Layer 6 of a small transformer language model trained on English Wikipedia (25 layers, counted from 0, width 64).
In attention head 1, each number of a token's query is one row of weights dot the token's vector x plus its bias. The head spreads its attention over the tokens so far by the softmax of query dot key.

Query weights of the head. A number n stands for (n - 500) times 0.0017.
q0 (bias 0.029): 728 374 342 525 520 472 426 462 400 451 611 502 397 566 481 393 518 659 428 480 546 442 458 574 523 671 451 529 409 463 612 502 406 601 517 562 438 608 466 542 562 538 604 700 482 546 476 310 406 584 248 410 382 498 565 316 443 458 386 539 444 542 384 369
q1 (bias 0.087): 457 593 300 657 214 374 449 501 239 511 466 537 469 592 281 443 424 654 712 369 522 356 601 515 642 662 403 614 669 497 552 526 677 255 523 683 563 495 608 365 350 529 341 767 561 394 609 474 389 557 348 346 537 504 354 456 660 608 261 484 515 464 634 400
q2 (bias -0.088): 662 544 511 395 783 645 705 475 614 447 474 477 436 555 567 537 600 377 309 660 524 581 436 469 356 397 455 492 259 495 510 477 426 580 627 360 653 557 367 565 618 472 574 420 500 574 356 428 624 517 604 516 415 555 599 435 349 337 774 508 472 573 509 570
q3 (bias 0.070): 529 383 511 559 648 437 526 498 634 392 479 527 658 512 434 536 677 340 618 639 642 298 205 692 647 507 656 440 612 649 452 409 648 266 521 661 441 218 552 394 455 433 354 232 561 425 504 375 539 500 685 534 621 495 358 572 536 568 515 469 503 513 360 398
q4 (bias 0.066): 435 588 417 589 354 278 505 436 423 634 578 513 386 511 290 487 530 496 690 517 424 437 621 492 537 675 548 584 607 522 552 452 695 428 504 688 519 337 658 421 319 466 512 552 458 329 534 501 435 584 546 272 428 483 291 419 612 553 338 542 662 477 502 495
q5 (bias -0.066): 543 514 440 402 684 571 524 565 796 460 307 387 326 539 629 415 458 568 406 559 507 680 525 532 301 401 369 484 396 415 556 540 359 610 696 325 531 629 378 519 621 568 554 460 520 555 420 357 667 461 364 497 500 536 621 469 346 314 583 479 401 665 557 529
q6 (bias -0.076): 395 334 655 493 600 593 657 432 776 458 390 388 373 383 708 368 190 334 238 515 435 702 559 285 317 362 453 267 288 566 559 448 397 623 661 305 727 496 360 734 851 702 736 202 404 649 511 698 610 469 536 761 485 482 534 461 552 390 587 317 578 655 723 685
q7 (bias 0.008): 452 413 423 484 533 472 535 509 734 456 422 375 716 476 577 472 429 598 361 576 574 432 433 529 450 358 533 400 531 506 441 512 510 349 521 445 409 669 548 661 577 664 558 438 535 424 456 443 574 482 467 691 531 532 541 667 466 481 633 294 438 627 474 530
q8 (bias 0.024): 447 495 588 535 668 543 566 482 428 443 430 525 418 526 491 524 574 342 522 503 422 505 422 580 598 516 550 492 612 598 637 518 538 129 450 622 534 427 427 460 481 462 433 418 491 516 493 523 507 591 591 495 560 645 482 552 387 467 493 376 580 516 539 367
q9 (bias -0.003): 471 546 818 506 599 546 488 556 309 449 511 528 215 429 716 648 560 345 505 359 130 645 366 423 505 597 640 243 467 507 489 431 551 295 369 542 550 409 133 439 500 549 557 575 567 663 577 491 543 551 899 395 433 585 493 564 459 421 559 446 457 410 433 323
q10 (bias 0.045): 631 328 489 540 381 460 375 420 563 448 671 597 641 311 384 543 471 575 647 520 782 378 176 575 549 552 598 401 587 467 529 331 582 688 390 531 392 330 682 462 514 473 435 554 516 570 456 382 451 614 650 626 544 496 580 413 506 527 511 495 476 461 299 341
q11 (bias 0.051): 437 485 424 660 498 466 579 539 703 492 417 421 924 547 514 513 364 313 530 588 588 412 297 626 427 526 628 517 722 583 590 510 624 325 500 579 362 269 422 460 528 514 453 198 391 343 508 633 473 452 665 569 645 462 313 696 470 590 614 351 543 489 354 454
q12 (bias -0.009): 552 396 516 387 561 414 461 582 674 615 640 408 585 504 512 325 405 525 516 546 611 503 650 417 683 466 448 550 361 573 376 488 379 909 548 322 353 477 538 556 511 484 504 580 565 562 420 368 538 550 369 683 521 493 558 443 568 467 479 355 314 531 541 522
q13 (bias 0.043): 568 536 425 571 451 442 488 484 377 594 542 555 318 567 382 370 395 514 557 444 427 546 610 445 420 602 397 552 455 404 586 520 577 486 608 588 664 510 519 562 440 532 643 556 458 537 526 393 395 535 414 421 387 438 387 312 497 487 359 553 574 533 559 494
q14 (bias 0.025): 363 516 655 424 831 508 653 476 427 525 344 593 372 457 502 598 514 271 593 460 263 597 479 558 681 500 459 418 386 279 497 438 601 261 511 453 744 218 496 526 546 415 433 470 523 475 557 618 472 569 652 682 614 476 398 363 463 515 605 296 538 386 489 470
q15 (bias -0.068): 524 536 558 426 477 556 390 444 466 490 424 380 573 387 714 545 369 600 386 484 486 615 659 311 119 345 599 515 507 434 578 548 278 719 465 308 338 681 502 510 615 681 643 556 512 546 463 669 615 452 459 631 517 444 573 519 440 419 446 529 507 566 477 703
q16 (bias 0.002): 461 631 566 562 530 334 418 499 568 565 496 376 283 409 391 397 580 578 766 425 304 523 481 648 641 586 416 553 576 684 670 490 575 733 267 682 607 485 471 253 318 286 428 665 675 620 661 151 585 512 253 217 471 596 475 639 367 564 345 463 464 512 560 372
q17 (bias 0.013): 502 561 583 467 273 452 385 541 512 518 479 572 570 384 518 681 570 612 613 488 635 500 397 589 648 524 562 519 457 515 414 484 496 624 369 583 499 501 623 462 361 488 359 574 457 527 559 522 509 427 459 547 471 430 481 606 509 618 515 481 442 400 372 461
q18 (bias -0.059): 672 331 297 357 661 677 357 559 489 499 567 473 412 696 519 199 356 674 316 556 591 544 600 377 441 409 339 542 214 498 592 551 379 733 625 303 593 637 490 700 696 553 571 549 532 662 393 428 395 584 312 712 390 457 790 380 510 445 687 527 418 620 634 521
q19 (bias 0.054): 358 529 459 504 279 403 492 454 385 396 364 533 520 482 465 626 647 601 613 462 581 308 337 709 651 638 437 409 573 548 460 429 594 237 511 681 620 556 609 484 368 403 301 543 509 459 594 446 454 471 340 451 564 465 448 561 557 621 520 545 396 602 466 375
q20 (bias 0.001): 546 380 500 526 744 438 526 447 693 568 442 424 728 425 544 297 447 360 459 564 609 476 420 552 539 468 594 495 250 665 444 422 632 604 396 468 635 424 349 569 596 546 514 354 591 496 505 345 400 413 459 662 409 400 526 429 617 518 865 399 314 504 414 487
q21 (bias 0.006): 415 550 536 558 608 498 649 528 413 440 356 496 438 415 535 450 474 463 347 566 512 450 491 594 504 434 490 333 494 473 537 509 521 220 643 583 501 494 435 453 468 493 468 447 498 420 455 586 575 529 522 474 642 486 459 612 453 392 611 456 431 557 616 445
q22 (bias 0.053): 397 534 482 542 293 385 362 485 679 477 480 528 577 485 440 520 661 559 640 423 434 462 416 676 644 507 468 616 701 719 420 549 537 531 266 638 493 485 421 606 406 374 354 437 591 605 641 335 304 451 189 503 635 578 523 735 532 598 452 372 369 528 488 442
q23 (bias -0.012): 569 592 490 424 440 381 419 538 560 497 635 420 341 388 443 523 594 653 574 408 502 496 446 609 389 597 492 580 651 517 410 612 348 610 447 644 451 601 462 516 560 338 691 492 479 491 524 384 493 460 457 330 283 548 554 520 330 623 249 527 528 700 493 491
q24 (bias 0.021): 286 517 406 466 393 445 623 501 626 461 385 532 637 373 507 545 573 399 598 501 383 517 370 616 556 607 583 501 649 400 533 464 512 229 528 595 614 483 517 357 457 527 602 408 561 412 573 559 629 402 372 571 612 623 397 542 383 474 500 525 525 380 593 520
q25 (bias 0.015): 707 421 464 539 519 540 437 498 496 431 665 539 535 638 421 530 579 627 541 446 755 373 349 686 589 545 484 454 396 578 455 407 498 717 372 624 431 408 512 490 384 420 324 576 550 543 495 278 355 545 512 483 418 442 611 576 477 650 533 574 430 469 326 405
q26 (bias 0.077): 362 653 427 545 315 375 345 468 522 507 467 432 422 428 486 470 457 670 595 449 396 466 539 496 500 522 619 644 572 467 501 519 500 478 357 683 430 547 596 550 304 470 481 555 541 500 684 564 356 509 462 448 522 526 477 539 548 691 428 429 615 496 448 370
q27 (bias -0.007): 412 386 619 345 443 645 529 483 548 405 416 551 486 452 589 724 471 506 386 449 562 496 388 408 523 357 487 412 399 417 524 465 456 235 529 389 424 545 551 546 630 584 393 455 515 392 465 683 562 488 726 787 752 617 523 658 592 425 579 410 561 407 582 526
q28 (bias -0.067): 561 437 586 346 487 710 475 620 434 596 533 430 592 593 612 419 373 505 361 451 432 618 660 136 513 393 538 566 318 471 365 621 322 866 504 343 469 713 396 476 742 567 630 672 537 468 453 527 576 410 514 625 342 460 557 446 518 402 566 558 518 330 647 667
q29 (bias -0.168): 597 326 731 242 910 678 661 542 578 535 416 400 607 334 558 581 662 162 608 668 410 776 560 297 496 310 541 566 225 290 379 580 186 843 432 99 713 285 260 442 816 430 632 542 454 442 363 645 654 307 972 763 543 569 670 349 561 222 700 456 467 453 676 661
q30 (bias -0.022): 554 484 811 476 439 534 416 541 399 535 405 499 302 340 605 511 457 358 577 449 418 527 563 501 583 462 551 471 221 537 587 406 433 626 285 597 628 588 269 461 575 562 331 724 626 555 593 298 592 491 385 525 481 381 618 622 640 584 764 445 420 486 478 502
q31 (bias 0.032): 357 433 397 586 656 462 692 436 378 489 455 501 522 572 372 561 494 349 636 604 435 485 618 469 474 562 463 433 674 294 486 503 641 137 769 480 593 349 629 477 487 463 583 399 446 272 465 680 473 523 769 517 568 465 249 417 503 473 451 471 670 557 642 557

Each question shows a short text with each token's key, already scaled and adjusted for position as the last token sees it. A number n stands for (n - 500) times 0.0037.

Then comes the last token's vector x. A number n stands for (n - 500) times 0.01.

0 " O": 184 133 857 147 112 827 868 685 333 683 181 222 700 236 738 849 236 331 772 173 487 622 238 228 387 161 219 836 857 942 731 293
1 "H": 206 113 884 191 92 837 858 713 363 684 181 243 717 209 707 832 246 319 777 154 546 676 230 224 371 178 182 830 845 934 731 265
2 "L": 214 115 887 204 79 843 873 729 364 686 202 259 712 217 712 839 246 311 790 164 599 678 238 224 379 181 195 824 838 935 746 266
3 "'": 218 118 872 170 113 824 858 683 378 703 218 239 701 229 707 842 249 292 788 126 541 656 234 256 347 185 199 808 843 947 731 287
4 "s": 202 106 896 181 102 859 870 708 361 708 180 233 682 224 730 832 252 282 791 155 538 676 225 255 347 194 187 828 851 948 713 330
x: 428 767 821 544 501 350 424 497 492 482 524 510 368 409 643 456 524 372 442 142 184 664 530 631 533 565 560 441 412 509 565 449 526 489 315 599 474 449 202 519 482 500 547 521 648 578 920 504 513 491 440 445 559 507 532 516 499 549 532 424 459 531 467 465
To which token does the last token give the most attention? 0 " O"

0 "lo": 192 135 867 152 119 833 862 681 352 693 149 240 687 258 727 846 248 286 773 160 479 616 235 264 368 161 222 808 853 934 707 318
1 " Ca": 177 95 868 183 111 821 863 684 345 697 183 265 699 206 717 842 253 325 741 153 507 628 229 262 389 176 208 832 862 938 723 280
2 "be": 194 90 894 203 114 841 845 696 356 703 190 275 700 206 717 823 259 318 755 153 553 643 223 270 371 185 191 809 841 946 715 301
3 "za": 196 90 895 209 116 843 869 707 375 684 194 294 681 230 744 823 248 304 761 151 585 662 219 260 359 193 192 803 830 934 739 317
4 "s": 186 110 888 204 116 847 874 710 364 696 172 273 690 231 746 823 260 272 780 153 582 664 228 257 365 186 194 810 847 949 715 353
x: 426 747 823 532 588 350 487 490 549 498 517 502 401 408 599 432 513 312 443 166 187 675 535 632 505 587 574 443 412 513 557 453 529 510 315 607 522 405 190 506 469 503 558 484 653 561 916 488 518 456 460 478 547 506 498 540 489 545 556 416 432 514 445 490
Which token does the last token look at most, and with what share of its attention? 1 " Ca", with about 30%

0 " the": 214 143 863 124 115 832 848 657 342 699 167 167 691 250 736 851 240 299 799 161 418 626 218 236 334 167 216 834 869 942 709 310
1 " c": 212 113 878 150 112 837 850 677 356 714 158 199 670 233 744 834 246 325 764 170 421 660 209 269 386 166 209 845 866 934 703 327
2 "ir": 199 104 898 170 106 845 852 678 355 704 152 204 680 217 739 828 248 308 759 174 465 691 205 248 393 164 185 842 853 937 692 340
3 "c": 192 110 900 167 120 847 863 688 348 691 131 208 673 231 762 832 250 310 755 174 488 692 199 259 380 164 200 830 857 940 706 360
4 "um": 187 104 900 182 121 856 870 676 360 676 133 217 681 230 752 832 266 281 764 162 483 691 211 256 387 161 176 814 840 941 699 368
x: 475 747 817 545 587 396 501 500 453 489 513 528 360 456 632 523 488 343 488 84 175 648 467 574 488 581 512 416 375 438 564 496 603 479 381 612 627 506 323 470 363 528 515 567 640 593 926 470 576 496 439 466 481 507 432 565 458 470 524 465 454 454 481 424
Which token does the last token look at most, and with what share of its attention? 1 " c", with about 40%

0 " University": 200 146 846 159 128 831 884 668 329 658 188 219 731 283 739 825 256 293 793 164 520 598 248 237 367 175 207 802 861 940 713 326
1 " A": 196 111 871 174 101 819 851 690 344 688 208 239 700 224 741 830 240 342 774 162 531 623 233 235 356 189 223 846 853 945 740 281
2 "th": 216 115 894 184 108 832 858 697 361 684 190 252 703 238 743 811 246 310 771 160 538 658 218 241 353 197 186 829 855 946 735 330
3 "le": 205 99 897 186 106 842 861 681 357 685 182 238 705 233 771 824 246 299 785 154 570 661 230 248 352 188 187 810 839 959 709 335
4 "tic": 225 115 885 193 123 854 869 678 366 683 198 237 696 251 752 827 267 273 777 155 555 657 216 244 376 186 192 805 846 958 729 345
x: 377 724 826 479 553 363 492 530 528 510 525 508 364 515 588 436 523 334 441 75 169 661 470 557 534 624 515 403 380 526 474 496 587 495 374 552 603 416 289 538 445 467 540 562 666 621 896 551 500 476 449 501 458 495 527 576 530 523 547 458 436 458 507 414
To which token does the last token give the most attention? 1 " A"

0 "to": 202 135 869 153 120 838 857 666 341 685 180 223 690 258 747 840 240 302 783 164 491 614 229 234 341 180 209 817 849 950 733 313
1 " Ho": 179 104 878 182 102 822 858 695 361 694 198 237 715 207 740 829 239 314 770 140 532 645 238 242 339 188 197 843 851 944 738 267
2 "ck": 215 106 898 199 101 856 867 709 370 697 196 238 710 225 730 818 249 287 786 155 576 673 234 249 341 197 170 811 846 954 739 304
3 "e": 196 98 904 183 108 841 874 703 356 692 176 244 693 227 750 824 239 279 790 144 591 666 224 233 341 185 183 816 842 941 716 314
4 "y": 200 107 904 201 113 844 867 701 369 676 156 249 718 224 752 814 255 256 788 147 597 671 241 253 340 188 183 812 847 958 731 331
x: 447 728 790 539 595 391 457 512 493 496 507 515 379 498 657 436 483 356 386 148 175 701 532 595 544 609 486 474 376 536 570 490 535 455 333 567 581 457 269 464 470 530 519 463 678 650 932 401 524 507 474 487 527 490 403 526 509 532 544 433 394 472 417 492
Which two tokens does the last token look at most, in order? 1 " Ho", 4 "y"

0 " V": 194 146 844 156 115 827 872 699 345 683 175 247 691 246 707 849 252 312 760 175 491 621 253 250 412 161 227 815 855 920 718 290
1 "er": 200 90 910 178 89 845 862 708 344 685 184 245 691 219 702 837 243 306 781 156 548 640 235 270 401 180 184 809 861 937 681 290
2 "ó": 192 97 894 183 108 830 869 695 354 668 185 279 708 229 723 831 253 308 772 144 564 634 240 267 383 184 189 798 845 930 713 276
3 "ni": 186 93 884 190 112 847 879 712 351 674 191 286 714 234 742 830 262 300 774 142 591 659 240 259 384 187 198 789 833 939 704 305
4 "ca": 197 104 884 194 128 845 868 699 365 674 174 278 700 237 739 824 267 278 764 148 584 632 239 263 391 181 207 801 841 949 722 317
x: 457 680 770 528 557 384 464 439 534 493 516 494 429 448 620 446 496 354 415 129 132 668 506 565 538 551 520 367 449 552 491 513 535 527 339 575 607 446 273 546 432 498 566 508 722 642 943 498 559 444 466 462 491 466 432 551 465 549 566 479 369 496 453 565
To which token does the last token give the most attention? 4 "ca"

0 "ad": 208 162 856 157 134 833 857 666 352 672 153 212 685 278 768 827 264 299 775 190 480 625 244 243 392 166 224 801 844 927 703 347
1 "al": 199 125 895 168 114 849 852 664 348 665 168 211 706 243 756 832 262 274 797 146 503 648 215 229 371 171 185 814 857 957 693 343
2 " Pri": 184 107 861 184 114 823 870 673 347 689 200 234 699 240 778 829 251 341 758 160 536 635 237 263 401 184 215 817 857 932 714 303
3 "y": 181 111 903 194 116 849 860 689 354 660 158 239 719 214 769 817 263 294 773 155 554 659 239 246 374 184 186 824 846 963 716 334
4 "ad": 208 115 894 198 119 846 869 680 363 674 180 237 701 255 789 812 260 295 776 166 576 641 233 248 383 184 193 800 841 958 716 352
x: 442 694 750 498 605 389 445 538 531 459 507 496 389 469 581 466 525 403 451 70 107 674 544 568 518 634 578 470 375 576 533 480 508 494 336 584 606 482 307 460 434 535 482 483 738 561 911 496 533 432 488 472 482 505 447 533 518 539 580 403 486 416 442 494
Which token does the last token look at most, and with what share of its attention? 2 " Pri", with about 50%

0 "l": 185 140 868 143 109 843 875 690 341 676 143 218 696 261 729 850 247 280 794 169 502 637 232 246 380 153 214 810 855 934 696 317
1 " Cha": 181 104 871 182 100 829 874 692 353 686 177 264 706 221 711 832 249 318 759 156 524 640 231 253 398 176 209 834 860 928 733 270
2 "t": 189 90 908 189 100 850 866 717 341 700 188 259 691 219 696 843 245 310 771 162 580 677 211 249 392 177 188 806 852 940 705 307
3 "ar": 195 93 898 188 101 844 858 690 350 691 180 246 701 227 728 840 254 300 778 158 577 652 223 252 405 174 193 797 865 949 709 308
4 "re": 191 97 901 200 116 850 871 708 361 673 170 246 703 231 756 829 259 283 779 157 602 657 226 256 383 172 194 805 838 945 700 339
x: 523 734 747 467 574 386 511 504 553 469 497 458 449 443 625 474 479 352 479 143 183 647 494 576 499 599 548 519 416 502 519 514 482 460 316 579 627 437 178 504 490 493 516 532 678 618 970 415 509 482 423 426 554 484 364 578 506 536 584 478 491 436 469 465
Which two tokens does the last token look at most, in order? 1 " Cha", 3 "ar"

0 "na": 179 142 857 151 129 823 862 672 342 666 163 237 696 268 748 832 245 302 773 180 485 617 235 240 369 166 231 813 847 936 713 342
1 " B": 187 103 886 181 101 819 866 695 346 695 178 248 712 219 727 829 236 328 766 161 546 659 221 242 373 175 202 833 866 937 740 289
2 "al": 198 101 904 180 89 844 854 693 352 687 193 243 703 212 717 834 251 294 791 150 546 651 225 234 386 183 177 822 858 959 713 293
3 "le": 201 88 904 185 99 849 864 688 351 684 182 242 707 226 752 832 243 294 789 153 576 657 227 249 362 187 180 808 845 961 710 320
4 "ster": 206 104 907 201 112 863 870 695 368 680 182 248 712 247 754 817 254 278 792 154 575 666 225 248 360 184 184 801 843 954 731 341
x: 405 674 801 499 573 398 459 514 553 494 476 523 431 495 611 516 546 354 453 102 137 669 470 589 463 620 545 479 323 541 558 474 518 481 360 571 580 475 213 533 456 529 511 559 704 588 913 390 458 446 468 460 515 529 443 533 546 506 548 470 475 441 445 509
To which token does the last token give the most attention? 1 " B"

0 "ral": 219 152 853 154 129 812 848 648 342 675 195 203 712 276 760 830 254 292 794 165 481 591 239 238 326 190 220 806 848 939 720 320
1 " and": 240 146 864 150 126 823 838 646 345 680 173 168 716 250 728 828 253 273 819 148 465 614 222 243 321 186 206 826 883 946 725 311
2 " V": 203 118 861 185 94 831 856 695 353 677 194 212 699 211 704 837 256 336 765 175 511 646 244 254 369 205 208 836 859 929 766 250
3 "il": 220 108 890 182 89 848 842 689 355 702 192 231 700 221 703 836 246 313 782 158 539 653 241 245 382 194 189 808 846 946 734 268
4 "la": 193 110 887 187 100 842 854 687 364 677 172 232 704 227 755 829 257 299 784 161 565 639 251 255 360 192 206 812 836 952 723 299
x: 495 684 767 487 558 406 521 442 445 463 534 422 396 446 654 501 545 409 412 92 173 608 531 591 538 559 516 431 373 581 554 484 523 496 321 570 600 498 267 478 482 502 489 521 709 598 978 453 540 481 471 430 545 467 427 559 500 589 543 445 426 474 445 507
To which token does the last token give the most attention? 2 " V"

0 " sp": 200 147 861 126 129 842 868 671 350 704 130 197 676 262 710 851 251 277 771 158 412 640 224 263 415 126 212 816 870 928 678 339
1 "ent": 217 102 910 152 121 865 863 682 342 693 157 184 684 240 679 847 258 267 774 145 484 667 197 275 400 143 171 803 868 940 672 342
2 " the": 236 112 882 145 121 839 846 649 359 724 164 186 679 252 702 840 255 272 797 131 447 642 202 261 352 159 205 818 872 931 683 311
3 " season": 204 116 876 149 132 837 887 666 350 716 160 173 721 244 739 829 262 270 791 140 471 685 219 261 365 143 177 821 861 932 676 340
4 " with": 213 125 876 139 145 820 852 627 352 712 169 154 691 248 706 835 254 282 780 137 442 641 206 266 356 154 198 821 882 955 707 339
x: 393 629 746 486 532 481 471 543 493 564 509 507 327 470 592 423 417 420 467 94 19 634 533 506 525 609 516 430 482 463 540 459 547 496 301 584 538 598 320 504 487 480 526 536 675 610 912 423 499 514 468 541 541 495 476 512 514 592 531 360 430 445 587 591
Which token does the last token look at most, and with what share of its attention? 0 " sp", with about 40%

0 "w": 203 135 875 127 118 841 870 682 348 694 142 196 701 266 706 844 240 250 807 151 474 652 221 235 359 144 199 809 875 931 702 330
1 " ": 205 107 883 139 101 847 872 701 354 699 146 206 673 234 684 860 240 276 788 152 461 681 207 265 386 142 203 825 874 936 688 329
2 "day": 205 104 894 156 135 850 881 668 366 701 176 220 696 260 687 828 245 258 768 130 483 693 208 248 361 151 162 804 844 935 689 356
3 "s": 193 113 903 155 113 869 880 696 347 689 129 209 684 244 720 836 250 242 804 144 498 693 201 246 353 158 173 823 871 948 684 376
4 ";": 226 136 865 124 129 828 872 663 330 671 146 168 696 271 651 863 251 249 813 143 478 641 206 248 354 150 203 805 891 924 715 312
x: 442 707 774 472 497 416 526 490 496 630 533 443 429 442 612 438 386 375 468 93 110 628 557 493 455 528 494 444 414 472 581 466 535 530 348 537 555 545 278 506 508 581 538 657 655 618 886 439 477 528 470 471 546 500 412 576 514 511 505 353 395 470 601 563
Which token does the last token look at most, and with what share of its attention? 0 "w", with about 40%

0 "–1": 205 141 857 116 123 817 883 680 342 702 155 217 692 273 689 854 231 269 784 144 449 639 212 242 361 136 207 817 878 925 706 326
1 "2": 224 105 888 146 105 835 893 709 337 689 162 223 698 256 673 857 232 257 802 141 518 677 200 243 334 145 171 812 859 925 702 329
2 " O": 202 102 875 164 104 822 872 693 342 693 181 221 699 215 704 835 236 306 777 158 539 666 233 250 366 167 205 844 855 933 734 274
3 "H": 218 111 887 196 89 828 864 720 372 699 176 249 711 210 693 827 244 293 783 149 568 691 234 233 356 179 180 827 847 925 731 262
4 "L": 224 115 888 209 82 835 875 732 370 697 200 264 706 220 699 834 246 294 790 160 610 687 239 232 367 182 193 820 838 927 744 265
x: 454 686 814 577 553 428 457 530 555 522 544 476 397 447 631 501 478 367 417 66 173 605 580 553 482 541 512 518 313 573 491 463 516 412 299 594 489 500 207 542 484 566 481 484 616 558 896 453 496 540 448 507 505 463 420 623 599 488 606 536 461 459 465 493
Which two tokens does the last token look at most, in order? 2 " O", 4 "L"

0 "ed": 196 159 858 141 143 839 852 659 338 673 157 192 696 274 756 828 252 300 774 177 450 632 227 233 407 152 213 817 860 940 699 367
1 " until": 215 134 866 138 143 819 854 624 350 716 171 158 706 263 747 814 250 288 784 131 444 621 207 242 373 158 186 821 886 944 676 339
2 " the": 235 123 875 145 124 832 831 628 349 722 186 156 685 251 720 827 255 298 795 140 439 625 199 250 338 180 201 827 878 944 703 305
3 " ": 197 122 868 148 119 834 842 661 353 705 165 165 659 225 723 844 257 334 760 170 415 672 211 269 382 165 217 837 863 939 705 332
4 "em": 190 118 898 171 115 832 853 651 364 709 141 178 670 226 739 806 267 314 752 179 450 674 217 273 377 181 182 827 854 934 687 337
x: 497 751 777 524 517 427 470 548 399 492 519 486 374 393 574 551 537 496 542 91 166 660 567 591 529 599 535 450 462 414 572 463 540 430 323 644 521 562 279 457 386 521 499 534 675 577 925 515 526 507 377 438 522 530 425 537 503 525 515 448 429 446 445 386
To which token does the last token give the most attention? 3 " "

0 "e": 202 137 864 135 116 836 873 681 338 684 160 206 696 254 741 848 240 288 794 158 482 619 238 237 359 164 218 822 858 933 713 300
1 " Jack": 206 113 869 174 94 837 880 686 351 689 198 209 728 230 733 828 245 298 806 157 544 659 241 233 368 182 193 829 866 929 736 270
2 "et": 195 107 908 166 102 845 874 693 356 680 187 205 722 229 734 833 245 281 811 141 578 665 219 236 354 175 188 816 856 962 712 304
3 "s": 200 112 896 166 105 868 882 704 343 674 161 216 708 238 742 832 255 269 817 150 559 664 220 239 350 183 186 821 862 955 720 332
4 ".": 234 137 859 139 120 833 888 664 333 683 153 189 717 269 688 842 252 265 812 139 532 623 233 257 344 175 195 792 873 935 712 292
x: 435 714 793 453 586 378 455 447 514 596 476 444 408 411 594 409 430 408 476 115 148 610 621 507 443 537 535 486 453 494 638 503 530 492 230 518 561 534 333 499 516 540 556 565 698 596 910 452 472 543 455 469 515 464 409 612 474 490 597 468 447 460 475 548
To which token does the last token give the most attention? 0 "e"

0 ".": 227 153 853 104 117 842 875 661 316 669 146 166 704 279 693 857 247 267 820 153 456 607 231 248 358 157 205 805 872 937 695 304
1 " His": 245 110 869 135 110 844 851 659 319 687 199 170 711 247 676 841 253 310 811 144 492 605 223 260 328 191 215 818 871 932 714 243
2 " young": 255 118 859 153 120 841 845 649 356 701 203 176 713 260 686 820 267 301 807 148 463 641 233 269 357 193 206 805 867 924 731 272
3 "er": 224 106 907 162 104 842 849 669 344 676 168 167 697 237 738 824 251 300 811 162 514 654 221 263 324 197 187 810 863 939 706 310
4 " brother": 225 126 860 155 144 829 867 640 364 692 161 185 724 266 713 802 275 287 796 154 491 674 228 284 353 177 209 791 867 918 729 317
x: 440 679 749 472 520 450 480 481 489 579 447 454 387 493 584 516 550 358 465 118 113 622 566 523 444 650 478 476 366 402 603 493 590 401 324 567 556 566 303 585 448 545 520 633 624 704 875 327 450 428 434 530 545 538 521 523 579 485 553 373 419 499 453 530
To which token does the last token give the most attention? 4 " brother"

0 " win": 184 154 859 141 137 834 862 665 359 695 146 202 690 264 762 838 250 284 771 163 428 644 230 240 410 133 212 819 857 938 678 370
1 "s": 175 119 900 152 118 872 872 685 343 678 132 202 684 235 749 835 254 273 789 149 471 686 198 235 381 152 176 834 866 959 672 393
2 ".": 221 145 858 128 131 832 883 647 331 682 130 174 702 273 692 841 252 260 799 138 478 638 220 254 362 151 187 797 874 935 681 339
3 " He": 222 112 866 156 117 832 848 675 333 684 156 189 705 226 683 825 263 303 790 159 534 648 242 282 381 177 214 813 870 909 728 245
4 " was": 245 129 859 124 142 827 864 665 358 710 170 162 681 273 715 819 252 278 810 154 489 644 219 276 395 147 214 814 871 920 692 330
x: 424 657 742 508 466 480 477 521 519 544 552 409 411 380 610 364 413 421 499 86 115 654 557 506 459 654 490 529 459 438 550 528 470 425 253 601 553 539 276 492 519 509 489 553 674 676 846 411 465 451 416 486 553 563 501 521 549 579 632 404 487 483 610 504
To which token does the last token give the most attention? 3 " He"

0 "ri": 185 138 861 146 121 841 859 681 343 686 156 227 689 257 739 853 250 298 775 154 470 621 239 253 392 158 223 808 859 933 694 319
1 "end": 204 109 901 180 120 848 860 682 352 672 156 221 715 235 731 831 255 273 778 141 537 642 213 255 365 171 185 801 866 944 695 325
2 " –": 201 127 873 126 133 829 881 671 343 693 157 189 688 267 700 854 243 268 797 140 460 637 200 240 349 145 204 827 886 935 720 334
3 " her": 219 119 868 156 127 852 841 650 364 729 180 199 673 255 741 817 238 311 781 155 457 663 216 243 378 174 202 825 863 936 718 333
4 " ": 187 122 870 156 114 833 855 684 370 709 151 198 654 226 734 847 248 324 758 174 437 694 215 260 396 152 221 840 856 933 708 348
x: 399 671 780 529 490 393 448 528 454 504 489 422 358 394 636 498 442 392 546 76 116 624 562 541 520 591 618 470 421 466 520 466 534 423 315 652 618 529 293 527 434 582 458 629 587 553 933 464 495 498 518 520 527 439 482 509 509 525 540 425 489 531 537 494
To which token does the last token give the most attention? 4 " "

0 " ": 186 145 859 128 115 836 864 685 352 694 132 217 658 250 720 862 242 298 765 170 406 663 224 249 417 128 225 832 858 926 672 353
1 "46": 203 122 875 150 111 832 880 696 362 673 148 229 688 250 722 853 249 268 776 157 466 683 222 239 393 129 182 826 838 926 682 358
2 " game": 193 130 888 170 129 847 882 679 377 693 146 209 693 245 739 824 259 256 786 152 474 695 234 258 397 133 189 825 836 931 663 371
3 "s": 185 127 898 156 124 867 881 695 358 679 105 219 671 249 739 833 260 243 794 150 488 711 208 247 382 142 188 824 856 935 665 403
4 " and": 215 140 874 153 134 829 851 656 363 704 121 198 684 244 713 831 256 249 793 141 450 657 219 250 385 140 203 829 884 933 689 350
x: 375 701 786 498 542 455 542 535 482 582 478 509 410 421 651 388 419 404 433 89 125 654 591 517 413 593 482 467 455 494 543 434 534 464 358 590 525 544 307 475 461 476 513 542 699 610 918 472 508 527 460 524 547 496 405 492 543 544 503 386 418 483 588 548
To which token does the last token give the most attention? 0 " "

0 "lo": 192 135 867 152 119 833 862 681 352 693 149 240 687 258 727 846 248 286 773 160 479 616 235 264 368 161 222 808 853 934 707 318
1 "s": 186 108 896 163 110 867 876 701 342 687 145 229 697 237 716 845 254 262 793 143 505 661 209 259 354 164 185 817 866 954 691 350
2 " Mont": 175 100 865 203 110 824 869 697 357 689 203 256 721 210 720 835 263 310 747 156 552 646 236 255 409 173 200 830 861 939 740 282
3 "er": 187 84 909 202 96 835 862 703 354 694 195 261 696 217 734 827 244 305 775 153 591 636 230 263 392 187 183 805 859 953 705 309
4 "o": 191 98 903 198 112 843 872 684 358 686 180 279 685 231 736 817 243 299 772 147 581 646 221 242 368 195 182 810 840 945 731 303
x: 444 692 796 526 557 398 497 526 566 484 515 499 441 419 650 419 542 344 448 139 120 627 533 564 508 562 528 453 394 526 507 516 580 522 302 577 557 463 301 455 444 479 518 511 747 595 930 426 565 511 441 501 540 502 381 604 464 465 543 515 418 470 411 490
To which token does the last token give the most attention? 2 " Mont"